Layer 8 of a small transformer language model trained on English Wikipedia (15 layers, counted from 0, width 96). Numbers have three digits each and are written without spaces.
A neuron's activation on a vector x is SiLU(weights . x + bias), where the dot is the dot product.

Input weights of the MLP neurons that the questions are about. A number n stands for (n - 500) times 0.0021.
n4 (bias -0.122): 476478322654484508484477458563562449328565384492437387553423433531376432478344588447428386705496737352669346377423521524246331477622477970709473610527633464314599678528535566175384508362439355249392757419644571479298759488299455440389695561512715516623543426555625655623572578561542301508
n14 (bias -0.133): 417372507553604374339451445523630479479589443761311452828517440432487527509428404650446453534265398497659690450477475417694357494669497465526516724361215370785677549650608415447322429380503587315513514497534454486596487652402351452487470466389638490604575450653568547353540497479506458517
n33 (bias -0.128): 430587566388497500500531634494416675497625747471455273580493641369655600533352601359435468745389412529637540630388459497365520420543585567414385348497500500685506421405626575386413360404549478538619352441542624578392352292653547552723619516569396553523472516736533268490623663493447506549
n41 (bias -0.147): 321372575428492337611473496496348397343529480643572431583685464500540435447283266554406368737435462488707576613488449591472705720351433420307410521361614656453424724357528296420618349769550543440687265402524640534582678683508354525465407442626353339429476098607312391673435654285445225643
n43 (bias -0.088): 572813476672350473514578422403720600509500331355282600367436590358623686477223403666479601634603477644449510562453677428399406360565295725550456687300518439470570405649401490472427454625510443404476715557465479507575451482507554606420469693309603539522609552533617388371339644615402393472
n64 (bias -0.169): 421504646632255411455422311451578508569508608655530286559632318452607408658395567496562648434450279623496536665596444327614734511728507493580622610549597469549347343791313270564444488614372603500433329519754519540562550180649626527471599387511391387288641406463690649450508808339541610434
n76 (bias -0.088): 487285572326600307590627356612424537492669557552487401433558587407574609771560576438835721575496615118483751553340482243500505579379674727687588683410650522643704623456649517213595579755475299496361459376360689710527474443466176451358382763424654527316508363500336522552522325344605550199
n95 (bias -0.139): 491516614682522647360635626448450343473606465616401653621275513361600356398104340566548384733755438369458586784722523350413586479830390603633437478496465491311613538659720487380518443526712295504588256222137397409518735237622487465387522589508594558545449487445341678673513339451336725782
n100 (bias -0.201): 601531658411342574234564244406422555394522596533565500406705679254585397396565547392507642701507639556465566545454512424156561525575353653451429541674526560395588679742561561572641381434468271290571255571574518746709423574404572571563438530618428612591393583395481533467662292462628588623
n111 (bias -0.095): 273584562294466794467456664489478564401435629500537589241561504383651477564456469382542399504424589382453628578562413400631719486519610439504424198545271481496613416672412471541422485530468446600409798374216630256531508656379372175558508677305633481500229500284343327417443395431576467511
n114 (bias -0.062): 500364550690476481693496695811439533628516389531368515646524656458607784519492457332583680412612519302306433456595488461437357492702488422541223722531528668475496408687481550442373460309560492457447529512563446652460626532435451384398130484251488235274477605575508831641433601419211334440
n122 (bias -0.059): 645465566532646559463523530399414580595545620631601335391497568368384524269443566497349284700358474452516558436401464446656465507538779539617487521571455205627245440445477540453426524734604549463731472417596668354677428435526567400297425587434550698423633523554400722388517433395408392476
n160 (bias -0.136): 796437524339582497528666327327317595610595561556546517482511599407529479520486428212543553681471537457490554517434496444294515694496570645555652504292356555568507670554629528286678644564585414612562426500755507496594450486618430529329339238615314489353559634712554654504418647774597455529
n171 (bias -0.003): 597507263644410486220352437614612423389577544564450531318460504504565602667592570421507460544467384588231524703343622675673812676597560479490451500475445518504475631243581426279394701518361410643468579448434475689691486460496724515486576478426553308418687414673353674551413478337381437371
n172 (bias -0.190): 448474109361420557626311372500554552333418504582521269708511580541469563562524532593352410535564579465453526578517504346552449593586612424427450650342620465526632364694639510476478511303433550575578562681560404231698409416612647546460462215558428525471625538666373448521552683496746477730
n179 (bias -0.084): 520543569330359648321476106500232386429622496688488500219311648560579400559253447366471636466685543676500535508412574549463496381509411531587280636447458551588661742256520291390224387652198277537861785635408463552487392655255474521552599420528476462411548529566715541351401504377480607496
n205 (bias -0.098): 371615435470638497687668575322578541404583425465615570670769539493546468586324415574514458536443223692572600513510418392447398584562596674574319536458661385579581383529479524625618350584422293517630621306216364504360489319562325597449436457665642363645356358612292429504338435540616534479
n226 (bias -0.206): 504507368557574500432172395385417504405302348420489585388662365485866632453485521341379465567402441692721456467429492485469673356401527368522504596542680666496252625476719549447310473492251071511425391603438515244366407410323620575463539492693420777360557492459394655496477500587432478610
n232 (bias -0.212): 424535358558395586482611479509357464444450329497537506541503543245512543532518332465488546506513529394407477509312555549586349606421491614621622414344550371543512768487545365616716544614580845387569548582637375513481481544521637704506670415524394402443467457490575308494515468497324545535
n249 (bias -0.080): 493520521588381547407435337302429377608471482687576746518643333500641426520466455480486559638461517472507464480554548704531791704619623543493351349576688339705399640603592534345515759469339439559510723247373517423314500684428619514598444285459404367565377528440568310546595413407453561664
n254 (bias -0.133): 365534584633324503412403487523416472578388487536345364544551424429620383513422414399345266796490598493561513425529283398503507573654532431583368616641433459673682383601526571412559359388586439497555195392386530503371457383461582564487713588610624459271503356288345510550433606636304478520
n258 (bias -0.093): 408732300614597608325624462400384718360524547248481585468279600451376465398599404415625554559469225211496467485807708531662456500405519390593418424175614619735585629469455391729573590535400466511523641579402466654267667437455444724500612516492477243388413500459531620635554500564710388650
n259 (bias -0.066): 679676641539648504391586615445475418333297534551566426405402441740307559291489500265459507418522448522511633337375403231459477465314507430465279424478231504363629608403403500620435519537635383329486677444485621399654182668504569552383555576424395617454453198543241363559559496390368539553
n262 (bias -0.047): 467479727496436598438372409474464727419653111526559589492534440551707553440753611421322440595397621466409493342605536600620469382519302468342384492622500806548706452367650416489395508526432381482493445527534574543378714557369667530439680427628585381712416526373447492680718577550529201214
n268 (bias -0.100): 585405410510494411542697590540557601525594646370527421532656589664478506407545401403497390509594512444586500555411581412417433562532488381541687528451491666627552395422674566642317488583506388382479580619525536526475374637640398619400358544491476371269671351444534352697515608412476677234
n274 (bias -0.111): 432368454844482342511450422622468430415715496428428541373470569500584537493382248452375352478330565203388655749479715392587466618522582483444669631518327533612565461515539429296724493529420273371683439393383522519367336529330650467608409403397689697530383461539603456427660564601342566644
n289 (bias -0.150): 400515595368557707564398299644308517555694304336520431325348569504264781496738579380582472418447335447402672375351697564245420577263338665504422408676389463375225611562437382368555463492508422460473762554480568759434516623693605710504273305512564674713382388509562411767354487404414344463
n305 (bias -0.176): 694563577665489555497531683394624530407533349511620541423344823490711368513462428476576493446590483453486453557435414651415400463526319456466417394627601798485770316663455798468374334592394226405593637616633320429337514385445297518408439551517367423584382511443620586639564364427434545601
n358 (bias -0.057): 728381618776347627510441421479325443404518704262623534449316458345486411487344477483407556662468537711483503636352616357295541493405486510520490708563629641417546528367348500573504507595537374430744596558353553504439528536455423561524397671659615221606586371330471482681496386289277630554
n359 (bias -0.078): 281621418500534360455585533519371617445737527594304533386706276633557565601672391424442170492310464404533460479400287530295369475539466504584441273594693562297686556728671541718476546485562687414559548562450557332356622396530551577526504457210429192500500410666519607153527531559434364500
n365 (bias -0.073): 544628537500500639601586520618457504574339307628375594447566483480390503558517598471542446649240458455421458654599576540684557595489550571644447535331372343725357607469437463419493611568336316433527389399476486396625428434497489222484788451490369615461826433493267689479418659475692484636
n377 (bias -0.126): 527539490692528347588440446555517573422479340626452333518567534540396393484412519316682668549595389462557611316263358606428518652553622346427393379517455535375390439574793497286280559483447311537366633482622418608461535493386746717228538405460578567550335537408609638552310411479510407433

Each question shows a token from some text and the vector x that enters the MLP there. A number n stands for (n - 500) times 0.01.

" of": 513588310490560481376524556456605444554458708634531555716469499599524366488593491604550467522625527628514308636566379531504553664083418612540444677559309510450595546499434338603563760508398607605479375548625591620569698387602473424569413624468558531686444606434553357435534321660446609225
The most active neuron and its activation: n171, at about 0.4

"ic": 456584358403620454429543701393503521744343579457583678734270541625520384601753437516502536685517474580528264579624428577548448452344385416349328525589419569339403377376475403530692737435302638586483417613646539515633627238429412453500486656563550697648509707392616430425550465577405486370
Which of these neurons fires most? n262

"ity": 465500404407601366561483512459599548623456693585659515654360451808492397630420415583523486528606317588319350586412468405518585563095509415425649601555309559413446479417494436498600740465257631488439483566645433490622771459420505307669548602472560593686394660411738524528433538611353636477
The most active neuron and its activation: n64, at about 1.2

" d": 321488319482674399431550445387466422518408694520560539712459512591541321480554443642310384493660546489523460597592224521445599446129314636339468564506387557602391509412523489569577681450521537613336421530568405457590500397559625530627405573476732654481482677376552454721385432494419637339
Which two neurons fire most, strongest first? n268, n95

" L": 455462417300766372463532498392409580817386680611534618745375581666494518531488406539399389618493549472393460709511215557578601473277465502531494650448388467382417544472482478623604709352461576464530383709546581371600576435580517455580408429472611741684583526291460319589462373483365522291
Which two neurons fire most, strongest first? n122, n172

" m": 361477390396673470533598558431581526519490592507592573694429627747458372630443589691398383599558440466421228542429337414427560395191520447471288592558418564375411652443349632521561743397276485318447402691557347483633547488564617344473567553462658692565458561393637388665518433504292643408
The three highest activations, in order: n259, n4, n305

"rew": 463553443391578395539540442394426483564219743536430529621474445555320551526507449663434545645618503566469276722448341512473575593209520458364348550580319550619388626484550438540583764395401547601191497590572413499424693423447527362675487484532656782766484517477574379449231514548500558443
The three highest activations, in order: n249, n365, n377

"iv": 357460409459826645511608571436344360686422665466537430511366539672531414591474442779368507590613493441504335576597372503460467364221344420322316450621534679438497468500321330592704664464306506487452479541514380679467639489608618424505376688468591611688304549519707439356421416570356608559
The most active neuron and its activation: n289, at about 2.2

"A": 365384492388598414522655548455543530834336732547451572691417518521455344399645613678538457582615574527423262796635274527567487613284596643392441659409412481454504484420440634553533724509483423516608349613430590604511715490367576518658514514446615732525425649490650298442395394579405627509
Which of these neurons fires most? n95

"-": 370532465428708498503594665546453476578450673547481546682500584585572359581574471554563439520600626538466508509445291591482749528211353419340413684437556573478518327369472565555604765514204469603444372608685486714482599461575596335636553534313646617537429550447697360507393364552448560255
The most active neuron and its activation: n76, at about 1.5

",": 377620264358517421497372467472381438456462718601608613667414461607545419475711573576435360567734582546360315632524338455562512604084492590438464515584411464457457465367515477569563708553252470634533326641692431608524653397513504425653496679381544673557430684440580419564463424562431518396
Which of these neurons fires most? n171

" ": 350512386260647354426457587334448606512431628515404615692484455621607303553551492594337467548588642660454403543549389676376466506225415566479387698444380514409502487354505609722499647497418510541564363531618551450499674434435683317620264618453618750636402484347699436345567428510400524379
Which of these neurons fires most? n359

" the": 386459367471539482477539432431498438575349811447571617636357565627415436536540389578511406655634422598479347611528285443443619660323501489509289702643343545443517547412353501606495799525260574507528365685523539488646650473463585436509484550559569668574444587406672427496301366542409600314
The three highest activations, in order: n358, n179, n171

" Bl": 372534550378542382582596615498423439790427692579605653629433633700378508584511448723373440562651629565544498674654223480546454372232518457467531504539495455488254322430511609614494738442396541545435393698482418481672542451644475519606481469478636716660579545267566318445407384438338510329
Which two neurons fire most, strongest first? n268, n122

" \"": 414359424480466481516450616406450500488414727598634783697430572658380427441588554697458358582663509507464596730477250564420575592171403405354424650554490483573594441485375606494580751511332488504416537562662549535495559480400540363452418514467575714507410525442739460430336450476442652240
The most active neuron and its activation: n305, at about 1.1

"ight": 358406437410586369622521579497536531670529672523575589723415504603455338676531459606522586522547608527597341625633393435473628644182549383444472643637484556374231585358601522559415752536260479531390504560490479597374691390512479354428413680504575730624517648466668444406322443627352600345
The most active neuron and its activation: n76, at about 2.4

" in": 387467267430593391452463567492522479382469778552493543687450515598501392469485501589515408564668361523467368618555378446486548660010487585586317675587285526497634566453445431588611735526405509541477398507624505689710667464479554387611554508496600625628425558572542391445419339508413540400
Which two neurons fire most, strongest first? n171, n41

"ine": 450498451421542372595584611398523587672497664513569628752455498556430502597485506591485579685659501582540297433590340451538601528138568448433420573559421539428367447296594401553648706508263323462339374483627543573581692423428592324380533569547687645811546696386628478401353430619413467313
The three highest activations, in order: n377, n262, n226

".": 402472443309482403412526376607449447501330653577574704801389613507484411548573529724466532439635523527463339608498384511402603595101425476424320586558333570433602602300541522533571614411292524538595357669558550491481699440313626352656385737502500545581316475413633476506396503467294550348
The three highest activations, in order: n179, n358, n41

" Wh": 371367450273436490621523386448448491659334685663592563719559581626448438513298540717356421706641651583482486729538290500452445386250584450544338416687537659315412532399385519596485794453474529509407287638449538498494631489555409468530550581521646679691436439429577363430475395504501624453
Which of these neurons fires most? n41

"es": 417479415423701433575487463574520513519444727591677580591343560671425386482418513697443389620544589626346308717480380439554565533181418461304369541609438608558480474329580410555648697471323528618371510662576447752553633405402573123522472646436573640701488665421632524354391499647506567442
Which of these neurons fires most? n171

" and": 370582422527590545402521406470497474519360775556532689632423529493509387538522397541488350582790525520402347628505358358479504705034424482445492602596485555416575532507409473544665732568355564510503353586501480595531688398653529376617511558441493655537414659393636461541328401564352479410
Which of these neurons fires most? n95

" two": 414336238290544553554546523526472621764373716512656619807419488467480476532508497560545496561655556460417358512610278442412456609269650443439535659645362593487384544499428600566426767438323434398338360687636548511521697511536514425554556483442625578740533591418554510512411486572288577404
Which of these neurons fires most? n114

"ould": 422623466417402595586573429340533469547395669546513575545356538683554497455462551656425501608820625513557273455520266360455524574207367508406414599632502515548412565554499387618596808473439615613311403645486468684382792494516598313477446561459560750471443664405563485249313474482464601448
Which of these neurons fires most? n43

"===\n": 359543384274484332403569467490487429525351746673593653717454641593484455427658538782513434490591503478337440628567310565411371519210416409545562696594301533426633617401481552534553729445499370624461485712496547463507620455381592270521515643428434700613393564339634393367424522564435580467
The three highest activations, in order: n111, n100, n179

" n": 456373168398716388527521487279401465605310572358594522710423534594615408573477481551369412641576457479549333488399275502443636445261424480376437728475413602430435557486534535663534795421352563518411478557527521536719540482459558501566449531348683727566584517379499457587482386497424605345
Which of these neurons fires most? n226

" On": 390331467391434438478568588489522431629409840463433599691422505659422368449509363731363598586795605511469356602624209459577526564259476553536489568513334566545616556489453529616586773507528457466442345512556487616546738487492608464511360595453544630669400533514536381402369362501598607444
The three highest activations, in order: n95, n100, n76

"C": 342421458413691471355670531424555533787445743652519487752306517675581407476485685544523341574557494490487437674527268607581595492251416537434375648554386572455420423486399568575688746428454562587527348638512421517491629509353535481526495501564571698526513563297640378417379356473345575409
The three highest activations, in order: n254, n95, n122

" to": 352488434494589642447503537471543395439331727529508525618430541759528406462378414605512407592738531498513350490601277378424480659043406596540457666564483491412554507497479473576530836520454552572536381491565487707527677399568526312595493549473540733599463578503566338413391465520490458409
Which of these neurons fires most? n95

" who": 404456318356406461437437440473420431581191666612514682751451513529454486437569424623398393585713569540384374545587356347355546581196501521534508519670498639405475633335433542570473666459393522595311240668500538608326784446443464304637554588500561588554475636459663418459351427564339551543
The most active neuron and its activation: n226, at about 1.8

" t": 339539353356638400511491514453543441555389704547414621748434564649348303574537583532294430591742579554513380500464228469354588531238405509430329653550482548615408565481324568528522764493440576505336474459591374416683634395529622423636398587487681658353507617521573454597419445537374580422
Which of these neurons fires most? n172

"ial": 407622437475703505455505591488610444687468809439544617712321572564507315475536377605479481570776483600459410465407440528572554495179445472454484478648397534410490405505484413519716710471276627478383402610570417521675769426514505445640479662489648612666385726432574464444324535545441504377
The most active neuron and its activation: n111, at about 0.26

"ad": 434599462378750314485667646480435627709523664511464547628360461633425451557518405675378508509562589514391366870701419536662572659205449664548542609510294502441479391406333411592686695436366587501380452647667573483517459432526541195607405554605612752483474543531570316375426463588396456465
Which of these neurons fires most? n274

" w": 367349304370702369505518484367410472600269631563537536688452586691409454536383520609449493526526660481416468574602333550454577584117479499382267611575326496429308635544435586552538792536464555441410498513456395403614531394663540327521505638414579715554630435329638449477464309626373623384
Which of these neurons fires most? n259

" a": 363376427417777530487599515406515503520318729538538562737377571638452339489463440488474386649626576517443246453451256471415436638314536463473378655512400479499618458394371521605621745516301525565403294650592576571515584444444580416486494505352597612525418615403772450642333346559365621475
Which of these neurons fires most? n254

"St": 385497437488611488449666444373564397811414685627555539757550545627428517450511473756495456628655526515478358627640202525626538534329478665311512682398342501479423577488370476608580673446515426471510396571460488379646559487448538592618477605482641596795478508252586464282256392634351624315
Which of these neurons fires most? n14

"by": 518513438548663472507417721404450467757370739613400663655318510656458428443533410636450511623632520595514268620560383377485507532236622554428505510474404487597423471517613483672532751457267454523380405622619381643617654392378525453490577557470541658842467671532698432465260400583436404437
Which of these neurons fires most? n377

"ol": 485644473358733440459684494433472458781413672397552657570443613776426494479757483547582342550487525554363229760580440442662536347191417580457488391650497576395537453554448444607638648407263745557429428661447430617560762421547580353614519565485652595588381540474565396399495512601357628375
The three highest activations, in order: n359, n258, n111

"ur": 440469525519705254477591679463376434566400640436573377663512598600494312551468336609354465530704605554625240690556345399613555588296357622504432557540408566484545307444577363495536548520351511619439416567464424582423643334483765510649501560447682698641504676470649438551368405616376705307
Which of these neurons fires most? n95

"if": 475481642353645355572560742531496434559453608408634511620500558632580465620573466903382516573669621700464400759482374445501550421162567434387297560647394589553548547499334468569554788514363667527391340630664324581504458459481471427526385800603556588588538525366713455418359491587586491435
Which of these neurons fires most? n358